Layer 11 of a small transformer language model trained on English Wikipedia (15 layers, counted from 0, width 64).
A neuron adds its activation times its output weights to the MLP's output. To switch it off is to set its activation to zero at one token and run the rest of the model.
A neuron's activation on a vector x is GELU(weights . x + bias), where the dot is the dot product.

Input weights of the MLP neurons that the questions are about. A number n stands for (n - 128) times 0.0057.
n38 (bias -0.149): 58, 206, 94, 160, 143, 95, 143, 142, 130, 103, 105, 114, 106, 135, 135, 149, 139, 93, 158, 47, 121, 109, 177, 152, 114, 55, 133, 103, 173, 149, 132, 131, 210, 147, 85, 138, 114, 96, 126, 147, 159, 125, 109, 143, 132, 184, 89, 69, 126, 138, 168, 95, 128, 122, 165, 164, 177, 105, 100, 134, 116, 141, 153, 129
n42 (bias -0.164): 200, 122, 99, 140, 165, 208, 117, 105, 143, 92, 172, 75, 94, 144, 109, 136, 68, 109, 144, 115, 106, 87, 170, 134, 86, 134, 192, 110, 216, 55, 107, 105, 130, 195, 168, 129, 112, 133, 143, 122, 116, 131, 156, 184, 191, 144, 200, 178, 102, 143, 117, 123, 124, 149, 120, 116, 104, 95, 106, 52, 113, 130, 118, 110
n45 (bias -0.111): 141, 123, 85, 134, 143, 117, 100, 140, 95, 156, 153, 156, 97, 104, 137, 140, 154, 106, 170, 86, 130, 121, 131, 133, 135, 114, 118, 137, 167, 100, 126, 112, 151, 182, 118, 154, 119, 165, 140, 129, 84, 106, 119, 177, 103, 130, 140, 101, 39, 111, 146, 131, 111, 133, 71, 177, 145, 135, 55, 209, 147, 107, 143, 160
n75 (bias 0.043): 147, 134, 113, 147, 134, 121, 113, 91, 78, 125, 171, 77, 187, 142, 155, 87, 137, 64, 129, 124, 140, 180, 89, 108, 73, 165, 126, 158, 115, 106, 81, 153, 107, 141, 112, 149, 123, 135, 106, 142, 149, 71, 121, 105, 124, 199, 120, 162, 167, 160, 107, 161, 129, 125, 91, 92, 49, 143, 128, 154, 88, 132, 124, 151
n169 (bias -0.139): 96, 191, 78, 130, 104, 119, 140, 96, 94, 151, 125, 139, 150, 140, 170, 147, 113, 172, 179, 122, 122, 165, 114, 86, 78, 78, 165, 117, 123, 164, 151, 159, 104, 153, 186, 153, 166, 93, 134, 166, 196, 91, 123, 114, 148, 167, 111, 148, 114, 178, 81, 127, 166, 120, 71, 144, 118, 125, 102, 142, 133, 115, 51, 54
n176 (bias -0.145): 81, 112, 155, 153, 97, 85, 106, 168, 64, 137, 117, 128, 155, 183, 94, 106, 82, 88, 80, 90, 134, 159, 81, 92, 101, 179, 152, 168, 77, 111, 135, 140, 91, 163, 136, 108, 97, 159, 147, 221, 131, 61, 97, 121, 123, 117, 226, 109, 121, 138, 151, 113, 127, 141, 120, 154, 119, 133, 143, 152, 160, 179, 167, 116
n187 (bias -0.007): 111, 114, 126, 164, 93, 73, 120, 117, 121, 122, 152, 210, 89, 136, 125, 111, 110, 130, 89, 137, 150, 148, 159, 111, 122, 82, 111, 122, 153, 89, 68, 127, 120, 157, 102, 128, 136, 142, 119, 116, 102, 128, 135, 134, 155, 157, 111, 136, 116, 191, 138, 126, 201, 127, 127, 132, 158, 99, 133, 140, 147, 97, 107, 146
n216 (bias -0.075): 124, 97, 121, 153, 139, 97, 185, 170, 142, 127, 119, 108, 130, 153, 116, 134, 103, 73, 132, 122, 191, 151, 153, 142, 115, 143, 114, 137, 101, 119, 100, 145, 119, 152, 109, 134, 112, 107, 88, 70, 59, 148, 139, 171, 93, 124, 173, 118, 143, 70, 179, 106, 141, 68, 167, 183, 138, 95, 124, 138, 159, 93, 158, 136
n222 (bias -0.166): 154, 114, 54, 142, 171, 119, 139, 101, 146, 162, 115, 72, 147, 136, 122, 168, 112, 109, 149, 127, 109, 101, 142, 105, 116, 125, 102, 87, 121, 55, 121, 82, 158, 126, 145, 118, 189, 103, 124, 87, 156, 43, 173, 127, 89, 161, 98, 82, 155, 117, 184, 128, 79, 138, 158, 146, 139, 94, 98, 131, 175, 132, 56, 151
n229 (bias -0.113): 107, 110, 96, 173, 133, 167, 159, 132, 159, 122, 86, 95, 102, 114, 118, 130, 151, 108, 125, 106, 139, 80, 128, 117, 130, 180, 147, 104, 116, 169, 139, 119, 117, 161, 87, 150, 130, 50, 135, 181, 184, 125, 93, 151, 147, 131, 108, 116, 107, 105, 121, 134, 87, 7, 105, 104, 131, 141, 154, 125, 113, 122, 109, 82

Output weights of the MLP neurons that the questions are about. A number n stands for (n - 128) times 0.0019.
n38: 130, 181, 89, 113, 125, 120, 138, 163, 157, 63, 119, 126, 149, 113, 44, 119, 177, 93, 170, 135, 119, 125, 142, 147, 134, 220, 123, 116, 139, 168, 208, 143, 125, 137, 183, 90, 140, 50, 108, 125, 109, 117, 26, 122, 128, 71, 85, 101, 145, 82, 91, 135, 189, 53, 210, 147, 95, 119, 152, 78, 146, 126, 86, 115
n42: 104, 106, 195, 174, 108, 135, 122, 142, 170, 51, 105, 92, 74, 233, 55, 89, 83, 130, 138, 130, 161, 150, 151, 180, 96, 16, 89, 163, 142, 169, 113, 84, 148, 151, 123, 96, 96, 101, 129, 131, 127, 85, 110, 185, 126, 234, 98, 95, 194, 114, 193, 108, 104, 214, 128, 109, 149, 167, 82, 159, 150, 177, 128, 137
n45: 116, 155, 116, 128, 165, 193, 143, 146, 114, 117, 130, 111, 162, 83, 81, 182, 122, 61, 191, 142, 176, 115, 178, 130, 147, 106, 47, 148, 132, 153, 120, 95, 76, 125, 120, 125, 52, 143, 109, 87, 112, 122, 71, 164, 183, 98, 122, 106, 124, 108, 139, 126, 73, 139, 127, 94, 110, 129, 107, 100, 132, 116, 154, 127
n75: 115, 167, 183, 85, 224, 178, 125, 115, 146, 138, 54, 198, 133, 105, 109, 138, 113, 171, 117, 158, 152, 60, 142, 117, 108, 146, 90, 129, 183, 102, 202, 173, 162, 187, 129, 177, 105, 138, 157, 62, 109, 205, 170, 119, 123, 54, 153, 80, 77, 130, 152, 87, 178, 191, 153, 141, 134, 101, 140, 131, 143, 36, 142, 169
n169: 222, 125, 197, 113, 210, 99, 169, 84, 172, 133, 87, 212, 172, 176, 64, 174, 153, 119, 136, 147, 108, 145, 148, 116, 60, 145, 205, 78, 152, 134, 92, 179, 127, 155, 142, 92, 79, 128, 79, 90, 137, 105, 145, 158, 126, 196, 86, 143, 158, 146, 118, 108, 180, 86, 86, 81, 110, 134, 98, 123, 102, 68, 125, 105
n176: 109, 84, 157, 107, 85, 64, 128, 220, 96, 163, 126, 116, 108, 200, 159, 194, 142, 60, 80, 141, 112, 158, 157, 110, 151, 115, 113, 248, 96, 160, 172, 186, 57, 61, 76, 105, 97, 76, 82, 127, 97, 146, 91, 112, 86, 110, 195, 92, 135, 122, 74, 147, 121, 159, 119, 143, 147, 141, 149, 111, 165, 142, 118, 92
n187: 183, 161, 84, 155, 132, 129, 147, 125, 136, 166, 133, 121, 131, 101, 90, 136, 145, 107, 194, 117, 124, 120, 119, 116, 173, 145, 100, 141, 165, 143, 95, 111, 95, 156, 209, 110, 113, 146, 139, 158, 142, 90, 156, 191, 96, 168, 110, 140, 164, 154, 90, 78, 105, 141, 171, 146, 172, 129, 75, 104, 177, 120, 83, 131
n216: 144, 102, 115, 91, 122, 91, 149, 200, 129, 73, 121, 181, 70, 135, 148, 159, 149, 159, 159, 155, 57, 66, 152, 28, 154, 156, 106, 120, 164, 124, 103, 141, 158, 109, 102, 105, 102, 161, 164, 128, 155, 150, 89, 134, 162, 89, 147, 137, 121, 96, 107, 82, 158, 179, 118, 78, 107, 134, 98, 121, 142, 129, 165, 158
n222: 108, 98, 134, 99, 122, 102, 185, 130, 128, 107, 156, 92, 126, 159, 139, 192, 148, 93, 117, 170, 92, 132, 30, 109, 123, 147, 155, 179, 147, 124, 44, 131, 116, 171, 80, 139, 208, 131, 122, 184, 111, 111, 150, 157, 36, 29, 111, 133, 172, 97, 233, 176, 76, 137, 144, 128, 134, 150, 134, 97, 135, 159, 175, 165
n229: 112, 98, 159, 138, 128, 120, 148, 114, 83, 133, 200, 120, 133, 155, 74, 69, 85, 131, 134, 139, 121, 161, 104, 132, 50, 115, 128, 110, 118, 40, 94, 167, 188, 122, 198, 97, 120, 89, 117, 123, 110, 121, 94, 134, 79, 150, 110, 135, 92, 162, 155, 117, 179, 185, 177, 92, 129, 102, 116, 119, 134, 229, 200, 153

Each question names a token from some text and the token that comes next. It shows the vector x that enters the MLP there. A number n stands for (n - 128) times 0.029.

Then comes g, the gradient of the next token's log-probability with respect to the MLP's output, scaled to length 1. A neuron's effect is roughly proportional to its activation times (output weights . g). A number n stands for (n - 128) times 0.0041.

"ase", then "fire "
x: 146, 112, 158, 127, 93, 115, 108, 93, 179, 84, 129, 112, 84, 83, 162, 136, 148, 114, 115, 170, 100, 122, 102, 166, 129, 164, 151, 100, 166, 209, 112, 85, 161, 174, 126, 183, 82, 121, 110, 106, 167, 168, 102, 112, 95, 105, 112, 103, 138, 135, 85, 159, 137, 236, 137, 156, 131, 126, 74, 159, 116, 146, 210, 95
g: 116, 112, 116, 107, 112, 107, 154, 86, 120, 164, 138, 141, 137, 113, 124, 94, 174, 86, 92, 56, 135, 191, 104, 107, 103, 134, 130, 152, 126, 157, 143, 164, 69, 96, 96, 198, 134, 138, 103, 147, 97, 151, 149, 109, 167, 118, 110, 183, 156, 105, 88, 113, 170, 100, 119, 124, 203, 163, 150, 131, 134, 156, 131, 129
Switching off which neuron hurts the next token most? n75

"dist", then "an "
x: 108, 101, 136, 154, 137, 109, 100, 161, 130, 182, 77, 134, 180, 107, 188, 155, 143, 156, 112, 114, 118, 64, 139, 174, 109, 204, 141, 85, 159, 188, 96, 138, 198, 80, 116, 156, 155, 54, 119, 132, 176, 176, 141, 142, 87, 113, 129, 108, 142, 117, 86, 151, 161, 136, 115, 103, 190, 161, 64, 118, 107, 125, 139, 94
g: 154, 167, 92, 129, 155, 148, 105, 137, 163, 90, 110, 198, 138, 131, 150, 131, 150, 98, 195, 101, 188, 115, 132, 115, 68, 147, 166, 118, 150, 153, 131, 121, 87, 127, 119, 148, 86, 116, 127, 143, 79, 134, 88, 101, 184, 113, 140, 206, 140, 162, 122, 140, 169, 126, 102, 81, 119, 103, 100, 105, 133, 105, 151, 154
Switching off which neuron hurts the next token most? n38

"without ", then "hear"
x: 150, 117, 186, 121, 133, 92, 81, 101, 182, 130, 130, 95, 129, 145, 124, 93, 165, 132, 162, 164, 137, 137, 132, 113, 30, 177, 128, 43, 154, 201, 138, 184, 90, 60, 105, 130, 76, 137, 140, 107, 55, 122, 97, 106, 113, 99, 107, 128, 149, 170, 107, 137, 97, 198, 97, 117, 150, 126, 118, 124, 119, 152, 138, 106
g: 111, 85, 124, 122, 131, 35, 165, 153, 114, 165, 147, 86, 133, 166, 134, 94, 110, 109, 119, 104, 100, 174, 116, 88, 135, 136, 111, 102, 106, 114, 141, 151, 127, 117, 93, 54, 103, 142, 143, 132, 134, 172, 122, 154, 135, 186, 113, 97, 129, 121, 133, 120, 106, 104, 210, 140, 184, 134, 113, 180, 165, 115, 152, 141
Which neuron, switched off, raises the next token's probability most? n75

"am", then "!"
x: 118, 131, 158, 102, 166, 81, 151, 107, 137, 95, 32, 113, 103, 68, 196, 108, 111, 88, 68, 138, 121, 119, 134, 154, 141, 159, 153, 62, 160, 154, 70, 138, 154, 56, 142, 147, 109, 102, 93, 174, 107, 126, 73, 73, 82, 106, 160, 131, 122, 146, 157, 150, 153, 189, 104, 102, 143, 160, 138, 117, 140, 86, 107, 116
g: 112, 115, 135, 130, 119, 114, 137, 132, 94, 118, 118, 150, 152, 98, 159, 135, 123, 138, 176, 161, 134, 106, 110, 93, 163, 125, 151, 75, 112, 156, 109, 93, 150, 148, 156, 32, 107, 123, 176, 56, 164, 146, 156, 77, 99, 156, 124, 136, 64, 141, 158, 130, 88, 140, 157, 112, 104, 79, 115, 139, 73, 101, 103, 110
Switching off which neuron hurts the next token most? n176

"popular ", then "\""
x: 95, 121, 170, 110, 120, 109, 132, 112, 137, 49, 90, 94, 87, 148, 83, 120, 131, 102, 108, 144, 120, 102, 135, 177, 59, 82, 153, 111, 187, 172, 137, 162, 93, 144, 131, 122, 71, 138, 106, 127, 54, 147, 150, 136, 44, 94, 83, 139, 194, 171, 118, 149, 153, 208, 87, 128, 146, 120, 107, 106, 120, 156, 123, 150
g: 84, 160, 157, 79, 116, 111, 128, 121, 132, 87, 134, 135, 93, 126, 135, 149, 160, 164, 196, 117, 146, 143, 92, 129, 146, 120, 153, 95, 176, 143, 139, 67, 114, 94, 125, 74, 158, 143, 133, 57, 89, 125, 161, 76, 120, 114, 98, 123, 58, 107, 91, 119, 101, 131, 147, 136, 110, 79, 140, 74, 122, 141, 109, 105
Which neuron, switched off, raises the next token's probability most? n42

"am", then "ag"
x: 117, 146, 145, 110, 175, 77, 143, 101, 132, 98, 35, 115, 107, 66, 189, 126, 107, 86, 64, 135, 114, 116, 122, 148, 152, 150, 164, 78, 157, 166, 77, 141, 155, 57, 143, 137, 106, 102, 93, 180, 104, 140, 84, 68, 84, 105, 160, 131, 124, 143, 159, 142, 156, 191, 97, 98, 146, 179, 137, 114, 132, 78, 122, 130
g: 192, 121, 112, 105, 156, 127, 104, 115, 174, 107, 78, 115, 104, 143, 77, 164, 171, 127, 87, 131, 134, 109, 154, 171, 59, 124, 135, 123, 156, 125, 116, 169, 132, 103, 189, 160, 146, 119, 111, 181, 139, 163, 99, 118, 168, 126, 153, 188, 173, 111, 128, 87, 194, 163, 110, 160, 128, 141, 106, 145, 146, 135, 119, 137
Which neuron, switched off, raises the next token's probability most? n169

"rem", then "i"
x: 165, 107, 128, 151, 95, 85, 149, 113, 159, 176, 72, 132, 134, 99, 107, 147, 102, 174, 165, 118, 94, 68, 109, 137, 148, 156, 120, 98, 151, 80, 129, 184, 57, 87, 184, 138, 169, 103, 88, 167, 137, 133, 180, 103, 73, 114, 113, 76, 118, 138, 137, 116, 155, 210, 91, 106, 79, 158, 140, 70, 181, 117, 116, 125
g: 99, 129, 138, 60, 160, 99, 124, 80, 127, 113, 135, 59, 110, 129, 158, 105, 138, 86, 147, 195, 151, 112, 117, 169, 123, 125, 79, 117, 80, 143, 86, 160, 53, 143, 161, 156, 96, 130, 129, 128, 175, 118, 184, 129, 106, 70, 125, 92, 141, 139, 141, 155, 85, 123, 107, 137, 126, 131, 115, 99, 124, 136, 164, 142
Switching off which neuron hurts the next token most? n222

"em", then "porary "
x: 143, 115, 146, 174, 114, 102, 103, 117, 116, 106, 101, 165, 87, 129, 215, 143, 119, 133, 106, 136, 92, 111, 124, 141, 147, 89, 102, 152, 138, 174, 148, 136, 104, 151, 135, 112, 45, 64, 108, 170, 93, 62, 102, 145, 87, 84, 147, 132, 132, 148, 138, 75, 186, 222, 131, 127, 124, 135, 156, 79, 157, 200, 107, 160
g: 73, 175, 205, 167, 110, 117, 131, 188, 108, 133, 108, 91, 83, 101, 103, 152, 125, 135, 161, 79, 169, 164, 100, 141, 169, 119, 120, 142, 111, 148, 119, 131, 126, 130, 111, 142, 129, 125, 81, 158, 99, 109, 92, 176, 96, 102, 106, 139, 96, 139, 121, 110, 178, 81, 141, 134, 141, 132, 120, 81, 207, 123, 141, 129
Switching off which neuron hurts the next token most? n176

"ed", then "don"
x: 86, 95, 177, 155, 174, 132, 71, 96, 122, 75, 93, 139, 193, 117, 158, 158, 178, 168, 146, 128, 111, 102, 103, 107, 114, 86, 107, 57, 209, 145, 105, 117, 174, 143, 134, 137, 109, 112, 110, 142, 165, 137, 104, 131, 62, 82, 119, 93, 163, 182, 115, 119, 76, 211, 128, 81, 150, 134, 105, 128, 113, 124, 105, 102
g: 118, 130, 114, 163, 133, 75, 139, 181, 151, 133, 121, 156, 128, 161, 115, 154, 128, 79, 52, 71, 80, 190, 89, 85, 125, 168, 111, 130, 161, 134, 124, 177, 115, 115, 70, 123, 98, 182, 87, 124, 130, 110, 145, 117, 142, 120, 120, 101, 179, 133, 110, 87, 167, 120, 116, 147, 132, 141, 99, 150, 79, 130, 154, 128
Switching off which neuron hurts the next token most? n169

"ah ", then "and "
x: 154, 173, 192, 82, 138, 109, 78, 96, 133, 92, 97, 121, 168, 124, 137, 160, 153, 165, 137, 172, 95, 143, 114, 136, 71, 88, 156, 114, 134, 169, 84, 113, 165, 84, 93, 160, 107, 99, 102, 79, 85, 149, 117, 94, 64, 71, 132, 148, 217, 134, 90, 139, 138, 134, 63, 123, 156, 140, 69, 172, 113, 130, 116, 100
g: 173, 141, 116, 106, 176, 167, 106, 101, 152, 128, 138, 141, 140, 182, 121, 127, 129, 134, 69, 121, 104, 122, 137, 165, 138, 119, 135, 103, 120, 77, 91, 124, 162, 124, 206, 146, 147, 105, 107, 115, 159, 185, 152, 111, 94, 184, 163, 140, 165, 202, 144, 123, 115, 156, 99, 104, 92, 155, 92, 139, 74, 144, 164, 125
Switching off which neuron hurts the next token most? n169

"al ", then "lad"
x: 138, 112, 200, 136, 122, 143, 106, 66, 143, 92, 45, 149, 150, 104, 126, 175, 107, 182, 129, 205, 110, 127, 125, 154, 59, 115, 115, 112, 115, 173, 145, 153, 102, 95, 51, 182, 92, 134, 78, 84, 109, 119, 110, 130, 125, 87, 173, 130, 157, 147, 96, 183, 158, 143, 112, 140, 187, 135, 86, 146, 104, 150, 131, 153
g: 98, 144, 104, 121, 152, 174, 119, 115, 119, 150, 101, 65, 120, 172, 115, 69, 153, 101, 87, 115, 144, 165, 89, 107, 91, 164, 93, 117, 53, 133, 105, 160, 95, 134, 129, 83, 138, 158, 80, 173, 165, 108, 152, 143, 149, 169, 141, 128, 124, 115, 169, 116, 186, 114, 137, 110, 132, 181, 114, 175, 152, 145, 132, 144
Switching off which neuron hurts the next token most? n75

"critic", then "ism"
x: 122, 88, 207, 126, 110, 80, 147, 101, 171, 132, 110, 126, 85, 138, 121, 111, 86, 176, 143, 122, 60, 58, 167, 143, 158, 113, 89, 37, 191, 125, 100, 147, 133, 100, 85, 148, 81, 125, 150, 156, 107, 160, 152, 149, 64, 105, 121, 62, 132, 182, 140, 179, 111, 156, 103, 122, 114, 143, 89, 121, 131, 125, 101, 138
g: 155, 145, 185, 139, 144, 137, 100, 153, 81, 93, 105, 142, 177, 167, 113, 124, 76, 132, 149, 181, 90, 129, 125, 140, 125, 146, 84, 104, 149, 167, 135, 130, 92, 171, 133, 141, 129, 105, 151, 130, 106, 126, 129, 194, 71, 79, 117, 165, 134, 111, 188, 126, 155, 121, 204, 90, 114, 158, 162, 127, 141, 85, 113, 131
Switching off which neuron hurts the next token most? n38

"The ", then "K"
x: 95, 155, 162, 134, 131, 111, 110, 83, 165, 113, 88, 133, 117, 113, 63, 105, 144, 98, 165, 160, 171, 106, 132, 146, 84, 74, 123, 88, 110, 174, 139, 129, 129, 57, 111, 115, 115, 160, 91, 106, 24, 150, 132, 93, 84, 74, 111, 118, 181, 111, 164, 168, 143, 209, 111, 183, 151, 135, 144, 98, 143, 170, 142, 111
g: 154, 131, 153, 82, 162, 134, 162, 141, 121, 113, 88, 124, 116, 101, 131, 171, 133, 171, 228, 173, 176, 80, 144, 116, 140, 151, 142, 150, 139, 90, 112, 110, 174, 103, 111, 149, 95, 96, 169, 91, 125, 161, 136, 116, 124, 83, 159, 91, 134, 68, 102, 136, 151, 120, 118, 90, 108, 112, 92, 105, 94, 108, 96, 100
Switching off which neuron hurts the next token most? n216